Layer 5 of a small transformer language model trained on English Wikipedia (8 layers, counted from 0, width 128).
A neuron adds its activation times its output weights to the MLP's output. To switch it off is to set its activation to zero at one token and run the rest of the model.
A neuron's activation on a vector x is SiLU(gate . x) times (in . x), where the dot is the dot product.

Input weights of the MLP neurons that the questions are about. A number n stands for n times 0.0062.
n0 gate: -17 -4 -28 -29 -32 8 -41 -4 -6 -44 -49 29 -15 23 -4 -6 -42 15 -15 44 -7 -35 0 -4 17 -62 28 7 -27 -10 1 17 24 22 37 24 -2 7 14 -27 22 -13 -9 -11 50 40 48 -25 33 13 -7 3 -18 -29 -32 36 -30 -31 -9 -39 10 -7 -16 3 0 11 9 -9 28 -11 -10 -11 -10 -34 -30 6 17 14 -18 7 13 4 2 -56 -60 -70 -36 -21 17 6 -38 12 -14 -1 14 -5 -2 15 29 -5 49 40 -13 37 10 -13 -5 17 -5 1 3 -19 -1 -32 2 9 23 -32 -1 -1 12 -1 18 -3 -16 12 23 24
n1 gate: 4 23 -31 30 -46 30 5 -1 -4 37 38 33 -61 43 -41 -22 5 13 2 -21 7 -24 1 28 -4 -52 32 14 2 -17 14 -16 -8 -2 9 17 15 -34 -10 -8 -77 -17 18 -21 30 34 27 0 35 30 34 1 26 34 -54 22 -25 5 18 21 -5 5 -27 -13 11 -84 -33 -30 14 -27 4 -54 -4 -26 36 -1 -13 32 -20 -14 3 5 6 -28 8 21 9 16 -20 -11 13 -1 -56 -32 16 17 -4 12 33 13 22 12 -19 16 -16 17 6 54 16 -42 8 -34 9 -39 -5 15 -10 22 -27 -12 26 0 -4 10 10 -13 5 -17
n12 gate: 0 -20 -33 -18 -5 -7 14 23 -6 34 1 34 39 5 19 -28 -34 -19 -4 -58 -12 -1 -2 0 42 -34 41 -17 35 17 23 20 33 32 -65 20 7 -40 6 -63 -20 -14 0 -2 17 -31 12 12 37 -19 -17 -47 -26 28 1 53 -8 23 20 -11 -52 9 2 -5 -12 -18 -29 16 49 19 -31 11 1 44 0 4 2 -13 0 17 -6 -2 -45 23 50 31 5 -4 9 11 3 9 -29 -18 14 -7 2 -8 -8 -10 -1 -16 -63 12 33 13 -58 -22 24 -42 -12 1 -2 -30 37 40 28 -5 -2 2 0 -36 -27 18 -38 -39 24 6
n32 gate: -22 37 -32 1 -9 -23 -9 10 21 26 -17 -1 -2 24 -1 -14 -61 11 -27 -14 23 35 -43 -20 1 -32 -4 2 -28 -47 -29 9 -23 1 -36 -2 -4 6 -28 31 -7 5 23 -3 -5 14 34 11 -16 -13 -13 -32 1 33 33 21 54 11 -17 -9 17 -20 -28 8 -39 -12 16 16 5 -3 -37 -27 -1 -43 -26 40 7 -5 14 43 20 80 -1 -24 25 -10 -13 -12 13 -11 7 -1 -25 8 27 24 -18 25 7 15 3 -14 3 46 -45 8 -2 -3 25 -4 -13 5 -27 54 33 34 46 9 -6 26 6 -17 9 10 -14 -7 -22 16
n40 gate: -15 48 -38 5 -9 -13 -46 -18 -15 18 -18 -33 -24 0 4 27 26 32 2 -20 -9 -12 -22 -40 14 -49 -24 9 -1 -16 -5 23 10 12 10 14 6 -10 33 -8 25 -28 -7 -20 -7 -13 16 -27 20 -3 -12 15 0 -14 -24 -8 -1 -3 -1 -26 44 28 -6 12 22 -11 -5 -6 8 -14 -40 30 4 -8 18 -22 13 5 14 10 10 -6 -44 -18 1 17 -4 -7 4 41 14 -25 -37 -42 13 21 23 -10 -19 16 11 -6 -4 -4 13 -27 5 -1 35 -38 28 -22 5 -35 6 -15 -2 -13 21 35 23 24 -1 45 -8 2 -19 -2
n85 gate: -5 -2 -20 -2 21 -12 -7 -20 14 -27 2 -10 -1 2 15 14 -20 -6 -5 25 35 -19 -4 -2 14 21 -27 6 -15 -16 -46 4 -6 38 -23 10 -5 28 9 2 -31 12 9 17 6 25 15 -3 19 -17 -9 1 27 9 15 -23 45 -39 27 -11 -23 -1 15 18 -20 -25 8 -10 -3 36 -23 23 -6 -29 7 -11 -22 -8 1 -10 7 19 -16 15 -32 22 -20 -4 -25 -13 -4 -26 6 -1 10 -18 4 -1 -1 1 8 -22 32 -4 -11 -10 12 8 3 -11 -13 3 -5 0 19 26 -18 20 3 13 25 16 -38 -2 -7 -16 -24 -5
n124 gate: -14 -9 -42 -16 -1 19 23 -25 -5 -21 18 -38 -10 -6 34 0 -33 39 17 -17 -26 -11 25 -27 19 -7 16 33 13 -5 21 -3 9 24 15 -18 40 36 14 10 -38 0 17 2 -1 19 30 -7 21 -20 9 -18 -10 -15 -8 17 -31 -22 6 14 -41 -18 -14 -10 -33 -20 -12 23 -28 -3 -20 -34 4 21 -10 2 0 -7 -10 -9 -23 24 10 5 -3 17 -5 -28 -12 5 29 31 -37 3 10 10 21 -5 21 7 -3 0 -31 -18 24 -13 -33 19 -26 -16 -13 -29 5 -2 11 -4 7 -49 -29 -34 -39 -30 19 -9 -23 -8 -13 -17
n188 gate: -16 -10 -18 -8 -8 19 -33 12 -9 25 -21 2 -44 -18 18 15 -14 35 -13 -5 -10 -1 -5 -22 -20 -40 31 -15 -37 13 -33 -34 36 8 7 11 -5 -48 28 -4 6 -10 5 27 -2 48 6 -18 -27 13 17 -15 -10 -27 -35 -15 -26 -27 -25 -23 38 -3 -1 -23 0 6 -33 20 10 14 -10 -25 10 -36 10 -18 8 -3 -25 22 27 7 -61 24 8 19 -13 21 12 22 -35 3 14 1 -1 -22 12 -16 6 22 -13 -16 6 0 -1 4 14 -11 1 -38 -10 -28 13 14 7 21 7 -16 4 -19 27 11 9 32 12 31 -14 34
n0 in: 19 -28 20 42 67 -9 24 -3 -19 14 -25 21 -18 28 8 -18 11 -32 -1 -21 -9 32 -7 73 2 16 -32 -46 4 0 -27 10 -44 -7 13 43 6 -21 25 2 -1 32 -18 47 -46 59 -15 37 -7 -10 -33 -49 7 -4 -6 -83 16 11 -49 -2 -4 33 18 -11 -51 20 38 -7 -2 -49 31 -14 41 -1 -14 -5 -49 -23 23 -29 9 -15 20 19 37 10 1 -8 -20 20 -17 24 -14 -47 -67 -48 22 31 4 -37 -2 -74 -16 8 -4 38 11 -12 20 -24 -41 -20 11 -24 -13 16 2 8 -24 -6 -61 -28 -11 -14 13 -41 26 -27
n1 in: 30 -47 -1 20 5 11 -20 -9 -60 -57 13 -34 9 11 1 37 49 3 -32 33 -11 5 28 41 15 16 -42 28 11 25 -6 55 19 -5 -19 1 44 -13 -20 -22 -13 17 -55 -19 31 -17 23 28 -11 46 -30 -18 61 24 32 13 17 4 -38 -14 -39 33 -11 22 34 32 33 -33 -2 -8 2 -4 31 -23 -24 12 25 -13 -38 -25 22 -18 5 23 7 18 -49 27 58 24 -39 12 31 -22 -1 -15 31 2 -21 11 -45 -20 -38 11 -44 -24 -17 16 37 -14 25 27 -19 25 32 -22 13 2 17 16 -23 -8 14 -22 -26 29 27 -2
n12 in: -34 20 24 -10 27 -10 2 -8 -5 3 -42 -3 3 -29 15 36 42 -16 3 61 28 -17 -35 -20 -26 -42 33 3 -8 2 6 -64 15 23 43 -22 -16 30 12 9 6 -29 -38 -20 5 -18 3 -26 -16 -30 -42 -32 7 0 -11 28 7 -49 -5 -36 40 -33 -41 30 -4 1 1 0 -56 -21 23 -13 1 29 26 -37 6 -56 49 37 -26 4 -36 43 7 -1 42 -7 16 -11 2 20 2 -7 -24 -14 -17 24 14 5 -11 24 -3 -30 2 29 -17 -5 8 -26 37 46 14 24 36 -13 54 7 24 43 8 59 14 -23 36 6 7 26
n32 in: -5 -2 1 -48 40 19 27 -7 -9 6 22 -10 11 -42 1 -11 -45 19 -26 -8 -28 -12 6 -22 -18 -16 -60 7 26 -5 -13 -24 -6 -3 1 -3 5 -12 -17 -22 30 39 28 -2 -27 -21 72 7 17 12 -28 -13 51 1 3 -7 39 -12 1 -68 -34 -7 -11 13 -42 -2 -7 -18 -4 -40 -47 -17 -27 1 -6 13 -13 0 -46 60 34 52 1 -4 -25 11 -5 12 -6 -2 20 20 -7 55 -2 12 -21 -9 48 -10 11 13 33 11 -15 32 -1 -2 11 21 -39 -14 -35 -3 61 46 4 40 -15 -2 13 1 11 4 -4 33 31 17
n40 in: 1 7 -8 -6 22 -16 -19 -4 4 -26 -35 -24 94 4 -6 -46 33 -13 21 -1 -12 -38 -2 -14 -19 8 10 -41 43 -14 -23 11 -11 15 17 -39 -16 -8 43 -10 14 8 -3 9 -23 47 -9 40 -25 33 -20 -5 12 23 13 -22 -23 -11 -12 -23 21 -6 -2 -18 9 19 12 3 -23 7 3 -36 -38 -9 -20 5 17 -16 -13 32 -33 10 23 0 -9 -18 -2 24 -17 -55 -6 -26 -19 -20 37 4 -17 -16 6 -27 -25 4 -34 14 -11 -3 7 -35 -3 30 -5 11 41 11 -11 31 15 25 25 52 -18 22 3 21 -8 -7 22 -8
n85 in: 3 21 28 1 68 14 51 -6 -7 12 -5 -24 -31 22 -13 -16 -9 -15 27 -9 -15 -5 49 23 19 8 -18 29 -54 0 4 -4 -14 -13 -2 -20 -12 -1 -5 22 11 2 29 3 -15 17 -13 22 -16 0 4 24 4 -7 73 15 -25 -34 31 2 -9 0 -1 -55 -33 -7 15 -4 -22 12 -14 25 -21 -33 -6 -2 15 -24 -3 49 -18 2 15 22 -27 20 43 -22 -28 57 -35 -13 -43 23 4 24 18 -42 9 36 13 -6 21 -16 26 19 1 35 23 -16 -8 -6 6 -40 -5 -3 -13 -7 36 -15 -6 -50 9 -17 17 -24 22 -9
n124 in: -30 12 9 -4 8 3 10 -15 -8 -8 19 -3 0 -30 6 -34 26 19 -1 -7 3 -13 7 19 -36 40 -14 -9 -7 11 -55 -19 -10 -18 -9 -8 -8 -19 -28 31 -13 14 -41 18 5 29 -3 5 -12 11 22 4 -5 -25 -1 -24 -15 -18 20 -4 -11 30 25 -13 28 -34 -9 -22 -26 18 -17 -9 8 -15 -30 -30 -2 -18 -25 -16 -10 -12 20 -9 4 47 -29 4 5 19 1 -13 1 -7 2 -54 -7 35 -16 -22 12 -10 25 -7 12 -23 20 -6 6 -16 9 -2 -27 -5 7 13 -3 7 46 -22 -20 12 29 -7 28 -16 -33 -7
n188 in: 2 53 -8 32 3 14 16 3 -40 15 22 -4 -10 -32 24 -19 -6 -31 39 -1 25 -18 1 -25 -8 26 -33 11 -6 13 -3 14 13 19 -21 4 0 36 30 -28 0 7 -1 15 -25 -28 5 11 -2 11 22 -15 1 -6 2 -22 -36 -48 11 6 14 6 -44 -22 0 -6 10 -1 -11 -23 -15 -30 8 -19 20 -27 38 20 -14 1 -34 28 41 33 -2 19 -27 -7 18 11 -1 -6 2 -11 31 -42 -22 -8 -17 -24 -1 -12 2 15 -25 1 21 40 24 -34 -16 23 -10 19 41 30 -30 21 17 -2 26 -25 -14 -7 18 -33 -25 -34

Output weights of the MLP neurons that the questions are about. A number n stands for n times 0.0023.
n0: 65 2 -31 -34 6 -36 34 -33 37 -13 -75 5 -36 7 -43 40 -31 -15 42 -18 -19 50 5 -24 -86 -2 -17 -24 17 -4 80 -55 0 23 33 81 21 26 -24 23 26 -7 29 22 -23 -18 -4 -13 -65 -37 -29 -65 -60 19 -1 22 2 -8 34 0 -38 -14 16 8 84 9 27 22 16 20 9 -16 -27 52 -81 -10 19 -19 -5 38 -37 -35 72 -31 27 16 47 31 -6 -52 4 -37 -30 11 -35 -1 -15 8 0 -44 40 31 -16 10 -31 -38 -39 41 -75 -11 5 4 -5 -6 33 18 -11 -42 7 -26 18 -31 45 -4 8 -71 31 31
n1: 10 -2 -25 31 18 16 50 27 41 -5 47 31 44 -18 91 -81 -21 32 22 -18 22 10 -2 -43 -38 -4 44 -69 50 28 0 5 -9 70 -10 -32 -36 -29 35 -26 -44 -34 42 19 -2 -3 -33 2 -46 9 -9 15 11 57 59 -17 -7 -9 -52 -8 5 -10 4 -14 -14 36 28 34 -30 -19 -9 -4 -57 6 -29 33 14 11 -26 3 40 -29 -80 -22 50 1 27 -23 -33 -18 -44 0 -12 -48 32 -11 16 -2 6 2 9 32 -1 -40 8 23 2 82 -3 83 36 -21 -51 47 67 -20 -3 10 29 -12 -76 33 19 -18 50 -62 18 14
n12: -52 -18 -54 -16 -28 -45 -15 26 -14 4 44 10 -58 23 22 -4 -14 30 -39 -22 -70 4 13 -37 -18 6 -56 16 34 4 -9 -3 16 -22 -11 -63 -25 29 25 4 11 20 -41 67 -35 -68 -36 29 -55 -34 42 -17 9 3 -23 -44 19 -8 -20 -34 13 10 23 -13 -1 -5 7 -34 24 25 -52 -6 6 5 19 -48 37 -13 2 7 33 3 42 -81 -31 7 -21 -2 52 32 -60 20 28 -28 29 -3 -14 59 -14 14 -23 -24 -9 -43 -60 -20 25 62 25 17 -34 -13 81 -33 11 7 -15 -47 22 17 -42 9 -27 24 19 -21 31 26
n32: -31 -7 -3 -44 34 -4 -16 -15 9 -50 9 29 -65 17 -6 -9 -5 47 -12 18 -40 -42 -6 49 -10 32 47 -9 0 -40 -11 20 -27 4 2 17 37 1 -44 5 11 -7 34 -18 12 29 39 -7 -53 0 -50 -33 13 -29 -94 -23 67 2 -47 -11 76 25 20 36 -38 -10 -13 26 26 7 -75 -10 -30 25 10 -42 -20 -35 26 -52 -20 47 6 64 -17 -63 33 -31 -1 57 21 37 -13 11 35 19 -67 38 -26 36 30 -8 -21 -27 51 -15 -18 19 34 20 -36 -29 -3 26 5 30 -34 -30 -6 11 -15 -36 -18 66 -68 -26 59 -77
n40: 22 -30 10 -9 17 1 29 5 -47 73 -6 11 3 -14 25 -30 -21 72 -26 -16 -1 63 -3 -1 -44 -11 -18 9 -12 3 6 -31 -32 -30 28 -58 -1 5 -44 62 34 -20 -56 -9 -32 -41 -14 9 9 3 19 -28 11 -14 40 -40 12 37 23 23 7 15 30 12 -30 11 -25 -54 23 -29 2 -33 -1 -14 -12 -29 33 49 25 -5 19 35 15 -38 22 6 -10 -7 -9 -4 2 21 -6 -38 -28 1 -33 3 -66 7 42 -50 60 -28 -14 43 12 9 -16 24 -52 -26 -49 -2 18 32 5 -36 -43 -42 17 -26 2 50 55 -6 -18 7
n85: -6 -31 -74 -10 -18 -20 -58 -12 31 -8 -3 -24 44 -3 12 23 0 -39 -21 5 31 -15 -57 -57 -16 72 -3 -39 36 -6 -25 -22 10 61 -30 20 15 -20 20 7 -35 -14 -15 8 23 2 47 -24 24 -10 -3 0 3 -2 -76 -12 53 26 -22 -4 -24 -34 -24 57 -6 6 -18 -23 23 23 12 -13 15 44 6 -15 -35 13 29 -48 13 22 7 -38 -3 -14 -77 44 30 0 50 13 34 -6 12 -29 5 25 15 -69 -38 9 4 -17 -16 0 8 -34 3 -10 -5 0 30 35 49 4 1 -2 9 54 2 39 -18 17 -17 6 -9 32
n124: 11 -16 42 7 27 -40 -18 53 -8 37 -30 48 38 33 -13 0 -36 -21 -48 9 -8 -2 -63 43 -34 -55 6 -42 15 -7 -4 31 -5 0 -27 -17 -31 19 -42 -20 32 32 -3 -8 10 -2 -38 15 7 19 0 19 -16 -12 40 0 33 36 -39 -33 41 -28 -18 31 30 -16 65 -53 26 -17 18 52 -3 -36 10 21 15 36 54 -7 15 -4 -8 -11 17 -58 -16 -35 16 -17 -14 -9 46 -33 -49 58 -42 -2 -40 42 20 12 43 30 -53 16 16 -11 15 7 -25 26 -44 39 -13 21 2 52 29 51 25 20 -4 18 -24 46 74 9
n188: 34 -46 6 -18 33 0 -4 -1 74 -27 -2 42 17 9 -18 30 12 -17 -18 -25 -42 18 -29 49 42 22 4 -32 -14 -34 4 54 8 -15 -6 92 5 1 -6 -3 -20 13 -40 -61 58 -40 3 31 70 -13 -13 1 -7 35 25 18 25 35 45 11 -34 -6 7 -6 13 -9 18 -1 -68 -11 2 57 -45 5 5 38 4 -18 79 36 41 -47 -17 -59 8 -5 3 9 -41 -17 45 -45 20 14 -34 47 -6 13 12 41 -6 -23 -10 15 1 -3 -30 23 -41 28 -10 -43 5 -28 -2 -28 -12 -5 -2 -63 -12 -31 -36 -21 -37 -43 12 1

Each question names a token from some text and the token that comes next. It shows the vector x that enters the MLP there. A number n stands for n times 0.046.

Then comes g, the gradient of the next token's log-probability with respect to the MLP's output, scaled to length 1. A neuron's effect is roughly proportional to its activation times (output weights . g). A number n stands for n times 0.0036.

" his", then " place"
x: 2 -31 -59 -90 -49 17 -15 -17 42 28 -12 -10 -53 -32 24 11 4 -5 10 8 -41 -30 6 -7 5 22 -13 -3 4 11 -39 -2 32 35 -47 44 -18 26 -6 0 -19 -34 -7 24 0 12 -15 -5 1 -5 36 -27 9 24 -13 -21 -16 1 9 30 -17 11 6 -35 4 3 3 26 -16 -27 14 12 -15 35 -3 1 -14 -44 13 6 15 -19 1 -52 25 27 -20 -2 1 26 8 -4 32 -32 15 -14 -15 -14 -10 11 -31 6 -60 -38 -9 -26 12 -29 2 0 -20 59 24 -40 22 -3 1 -48 25 15 -6 -15 -11 24 1 -13 -18 -24
g: -25 -12 3 -5 -34 -22 61 38 -7 -16 -29 47 -6 -33 15 51 -32 -7 -3 9 -1 -15 -26 11 4 -21 4 -8 -6 26 -43 31 -22 -37 2 12 19 -11 5 21 -45 -51 -37 11 9 5 28 -21 -35 -20 46 2 -16 -16 20 8 22 7 -14 4 -45 3 -5 34 9 8 -15 -29 -17 20 19 -24 -3 36 -25 -63 9 -2 -11 38 -6 20 -18 10 61 -10 33 20 45 -33 10 -4 -28 6 -3 18 29 6 -5 -27 -10 -11 2 17 2 -20 16 2 -43 -2 9 -29 -11 6 27 -14 32 -43 23 4 -48 3 -3 14 41 -1 2 -42
Which neuron, switched off, raises the next token's probability most? n124

"ase", then " of"
x: -35 -7 -12 -43 16 5 7 -37 37 12 30 -2 -24 -50 -5 4 -8 -31 26 2 -26 -29 -7 -42 6 39 -15 25 24 21 -54 -44 -3 23 -53 43 -15 31 19 10 -37 -24 -28 -8 -8 61 29 -8 16 22 27 10 -33 9 2 35 -4 -55 -10 12 14 -11 -8 14 50 -7 2 18 -18 16 38 4 10 -3 8 -21 -26 -15 34 -41 3 22 31 -10 10 34 -17 1 -24 30 38 47 28 -3 -8 11 3 -38 8 -23 -16 -6 -31 -31 -27 -10 0 -24 18 62 10 10 -11 -6 -9 -6 13 -25 18 45 1 -12 -16 15 13 35 -16 -20
g: 2 -25 39 -4 53 -44 9 -25 27 21 -27 24 20 -24 26 -5 -32 -32 29 -5 3 -8 9 -9 -14 -20 -23 -5 9 -43 -19 16 24 -3 35 16 11 -21 3 -32 -11 -14 -34 -25 -11 17 3 9 31 23 -1 31 9 18 12 7 -3 12 0 74 -23 19 16 5 -68 -19 23 39 -16 -28 21 10 -13 -10 3 -47 -6 6 1 17 32 47 -34 34 -4 -39 13 -23 -17 0 -23 24 -26 1 11 31 -55 1 13 9 -4 6 -13 -5 -37 -9 29 17 2 -21 19 -43 -16 -17 -7 -58 37 -37 -17 14 -25 -10 -10 -29 -45 10 -9 18
Which two neurons, each switched off alone, lower its probability most, in order? n85, n124

" ", then "0"
x: -9 6 -60 -34 -22 -38 -6 -42 10 4 30 -31 -19 -40 -28 -13 8 -36 20 -41 10 -41 50 4 -8 36 -5 33 41 27 -25 -29 5 1 3 21 -25 0 -25 17 -11 -27 28 25 -14 5 15 -40 30 -7 -13 -20 -6 36 1 1 10 -12 -28 6 12 13 -15 -9 28 -1 8 68 46 -21 45 -2 6 6 -15 -7 -40 -9 3 -20 -6 -2 25 -25 23 5 -38 17 13 15 61 12 4 36 2 -27 -16 -4 -7 6 -12 5 -30 -31 -46 10 1 -47 -1 21 -20 -6 -7 18 28 42 -10 -36 16 42 9 -36 11 48 -3 1 -23 -13
g: 13 16 -2 -23 -18 10 -15 -89 32 -19 -4 18 4 29 -1 21 -28 24 -7 20 -14 -17 16 24 8 16 4 36 -26 -30 64 -46 46 -6 5 -10 7 25 16 9 -26 16 58 -26 50 -1 -28 -3 -26 29 -5 4 -13 6 16 22 -12 -16 -2 18 -35 -2 7 -14 29 33 -23 -9 -2 45 53 0 -12 -23 -9 1 33 7 9 -15 10 -17 -22 43 32 18 -32 28 -24 -10 -10 -46 -35 -25 -37 -24 -7 29 -1 -49 -32 -39 -16 -4 -8 2 -18 23 8 -6 -15 -36 -14 31 -19 13 -24 9 -1 0 13 5 -14 -3 -12 -33 -28 -1
Which neuron, switched off, lowers the next token's probability most? n12

"6", then " August"
x: -6 -23 -56 -49 -50 1 -50 -31 23 -31 13 -17 9 -39 -12 -21 -19 -28 -11 30 10 -21 13 -9 0 58 19 5 2 3 -36 -49 40 3 1 23 -27 -3 16 4 -10 -41 -16 2 35 4 -11 -4 -3 -19 -1 2 -6 -12 -36 38 3 -23 -38 -21 12 8 0 21 18 -29 -9 34 5 -18 6 17 -9 -5 45 -2 -7 -52 5 -6 14 6 -17 -60 43 -6 -41 12 4 -1 38 46 -5 19 25 -5 2 -23 35 -26 -13 12 -38 -28 -27 1 -29 -35 -14 -2 7 20 51 -2 17 -30 41 -4 -5 10 -35 -34 -10 33 -8 2 7 -22
g: -11 -3 12 -1 36 7 19 25 2 9 -26 5 -15 -32 -19 42 -17 8 -2 35 23 -12 -8 17 0 -16 4 -47 57 12 -18 -41 -10 20 -30 -34 -12 6 15 -43 -5 11 26 -12 -9 15 6 65 -13 -8 -50 25 8 32 -24 -33 29 -2 32 -2 -24 17 -21 -34 3 -16 -4 42 28 -1 35 0 -17 -10 4 -28 13 -10 -4 -5 12 -53 -40 -23 -57 8 -12 34 18 -44 -9 18 -3 14 -34 -38 1 35 35 -15 -7 -38 -16 -6 45 15 2 -4 71 -18 -14 1 27 -13 -20 -10 6 -17 -18 -28 -23 -24 -28 24 -10 30 10 -4
Which neuron, switched off, lowers the next token's probability most? n0

"en", then " made"
x: 17 -25 -52 -9 43 38 -25 -5 19 0 37 -9 -39 -30 -3 6 16 -16 -12 26 4 -53 18 -20 -11 -5 2 -18 -12 -12 -76 -49 -17 26 -8 67 -7 22 29 -5 -24 -13 -44 -6 -9 83 -3 13 22 -23 -7 8 -27 26 -6 10 -5 -22 -7 4 15 -4 -51 28 12 -21 -4 24 -4 9 7 37 -20 16 -1 -22 -43 -18 18 -9 20 18 -5 -17 11 23 -29 -2 -7 46 14 39 25 12 10 -38 -25 1 24 10 -11 36 13 -13 -28 9 -7 -54 4 -21 -17 24 23 24 38 -26 -3 -11 41 15 -34 -21 13 16 12 -5 -23 -18
g: -10 9 -17 -11 -42 -22 35 -40 -10 -8 -17 -17 31 47 2 -1 52 44 5 -12 -1 9 16 -20 -28 -2 5 0 -10 -5 -17 15 2 8 3 -1 -32 21 -17 -14 5 16 36 -36 -49 -5 -8 -15 2 37 -28 18 0 22 0 -8 16 16 -38 17 -45 -2 -16 -26 33 -16 -33 -16 -46 -52 -5 5 -52 27 27 -4 -10 44 -10 -13 23 14 -16 -8 18 14 -27 -10 -27 -10 -6 -30 42 29 -13 11 44 16 19 31 0 16 -39 -49 -41 -23 18 -1 -11 9 62 -16 -9 26 -24 3 -10 6 15 -36 -34 -49 -2 -9 32 -15 -21 -27
Which neuron, switched off, raises the next token's probability most? n124

"0", then " |"
x: 15 -7 -38 -51 -17 -4 -10 -65 43 -4 9 -36 14 -62 -25 -7 -44 -2 15 -16 -1 -29 10 -23 11 36 -6 30 35 4 -31 -52 -6 -1 8 23 -51 36 -2 -16 -8 0 8 14 1 -6 -1 -17 -27 7 -9 -24 11 6 -11 8 -7 -12 -43 -25 4 -16 18 7 -16 -11 9 22 30 -7 9 0 4 14 -18 -18 -19 -20 -24 8 -20 14 38 -29 14 18 -45 11 24 38 48 8 46 24 25 -46 -7 -13 55 -3 -41 31 -32 -32 -19 -15 -39 -27 -3 1 -15 -10 -5 -22 1 35 -20 -12 14 19 -29 -30 -28 54 25 16 -18 -9
g: -23 -32 28 11 43 2 -54 -6 -13 68 13 5 6 -6 16 5 14 -28 5 -9 -17 4 37 28 2 -33 -9 5 26 24 -15 37 -19 0 16 -13 -22 -36 34 31 13 7 30 -9 -2 14 -28 -29 -11 7 6 23 1 -34 5 34 14 -30 -15 3 29 -44 13 -5 35 -5 -29 -41 22 22 -49 19 16 -28 -24 -22 -31 -1 -16 -29 19 -1 3 -20 -8 -29 -19 18 14 3 19 -2 50 -10 30 -7 23 -20 3 -8 12 10 25 30 -12 -4 52 0 -33 11 -9 49 -12 -45 56 4 5 -10 -19 -34 -12 -62 -6 -8 8 -52 11 -26
Which neuron, switched off, lowers the next token's probability most? n124

"|", then " Club"
x: -25 -9 -42 -41 -26 -3 -5 1 13 -26 21 -34 -35 -36 -44 21 17 -21 -6 7 21 -24 45 -53 -4 26 25 21 7 -31 -13 -30 26 27 -36 12 3 34 47 53 -12 -37 38 35 21 31 -4 -9 11 -32 37 -51 -11 15 -4 16 38 -26 -5 -5 -3 -3 35 -18 0 3 5 -28 -25 -24 6 23 -21 -9 -10 19 -37 -18 23 -3 -11 -13 -11 -42 -3 -9 -6 -18 -20 50 8 33 17 -31 20 28 23 21 51 11 -23 1 -47 11 -5 23 -2 -13 -15 -11 -27 27 18 -17 5 -13 0 0 44 7 -5 -10 -47 43 8 17 6 9
g: 22 19 -6 8 19 0 43 19 2 31 -22 1 1 41 -3 -50 17 -9 12 -7 29 -57 -1 20 0 -30 27 15 -50 -45 -10 -3 -25 21 5 18 -7 23 2 -11 -13 2 -28 -46 -31 -27 5 -7 -8 -24 22 -31 4 33 5 -33 18 16 12 11 -51 -33 25 2 -3 -12 43 -12 20 5 21 7 22 -42 -1 -28 -32 -60 14 -15 3 14 -7 -8 -59 28 -17 8 18 13 1 3 -14 -25 -44 -11 22 -33 67 -10 -14 -9 -5 20 -16 13 -12 34 12 -23 -23 28 -49 1 -27 6 -39 -31 -22 -19 34 -29 15 -19 -2 2 -18 -27
Which neuron, switched off, lowers the next token's probability most? n1

" ", then "6"
x: -7 9 -44 -48 1 0 -50 -7 -16 30 27 -18 -13 -30 -5 -14 26 -32 31 5 4 -27 40 -8 -1 22 -24 7 41 -8 -88 -22 14 29 -27 8 -9 -43 11 26 -19 -46 20 -15 -18 14 39 -10 47 12 5 19 10 33 -31 -3 13 20 -18 -6 28 -6 19 13 8 -24 3 41 -5 -34 39 -19 13 -9 1 2 -12 -23 51 -2 14 13 0 -29 -19 -27 -4 -2 -40 12 50 38 22 49 38 10 -3 21 12 -13 -25 19 -17 -18 -36 9 9 -11 26 2 -44 -14 -8 20 40 -6 12 -5 29 42 -16 -32 31 16 -23 -1 -1 -18
g: -3 -4 15 -2 50 -25 -22 63 35 -33 -9 23 24 1 15 -22 26 26 -4 16 5 55 -14 -40 -41 9 -3 22 -4 6 -1 -23 -1 -15 30 4 32 0 17 16 2 -17 35 17 -26 -10 -53 -10 -23 -3 15 -31 26 31 -10 4 -18 -22 -9 37 -3 55 6 22 -1 -26 -54 54 11 26 -38 -37 -42 -52 26 37 17 -7 3 31 14 -2 -7 8 24 16 -35 23 4 6 -9 50 -4 -9 -22 16 -36 36 -24 -24 16 -14 -27 -4 31 13 -17 34 17 44 -10 -4 12 14 19 5 -5 4 -15 -14 -8 2 -17 43 11 -25 -4 -13
Which two neurons, each switched off alone, lower its probability most, in order? n32, n40

" ", then "1"
x: -10 2 -52 -45 -41 -23 -2 -27 -17 -2 35 -26 -9 -43 -20 6 -12 -35 -20 -13 1 -37 59 3 -7 38 -38 17 33 25 -58 -17 2 -4 -13 9 -20 6 -31 40 -21 -22 22 26 -16 24 35 -26 16 -8 11 3 -4 5 -11 -9 34 -4 -28 7 26 22 25 -27 47 -33 30 52 35 13 42 -13 -28 -11 5 -35 -50 -23 14 3 13 14 29 -30 -3 -17 -25 25 -4 6 40 12 28 48 23 -22 -11 12 40 15 -9 -2 -20 -39 -24 15 -5 -33 23 -7 -22 -2 -3 9 29 -1 1 -23 4 38 -13 -48 20 24 -4 -4 -14 -9
g: 5 2 -3 9 -20 -7 -34 -4 21 10 1 -19 4 -3 -65 -24 13 8 -16 -18 33 5 12 11 39 14 5 19 14 -42 -36 -11 24 17 21 16 14 -21 -30 10 55 -15 13 20 49 -30 18 16 68 33 10 -3 -1 -27 -34 42 4 28 -6 16 40 2 15 -9 12 3 25 36 11 -21 -1 -43 10 3 -24 35 31 -5 -14 -2 3 -19 -17 -30 -10 -33 26 -30 -18 30 -11 -15 -30 38 2 -11 -17 -10 -17 -4 -17 -20 -8 44 5 -6 19 -19 19 2 -17 -54 -8 46 -31 28 -35 25 16 23 18 29 24 -20 -39 2 -54 44
Which neuron, switched off, lowers the next token's probability most? n32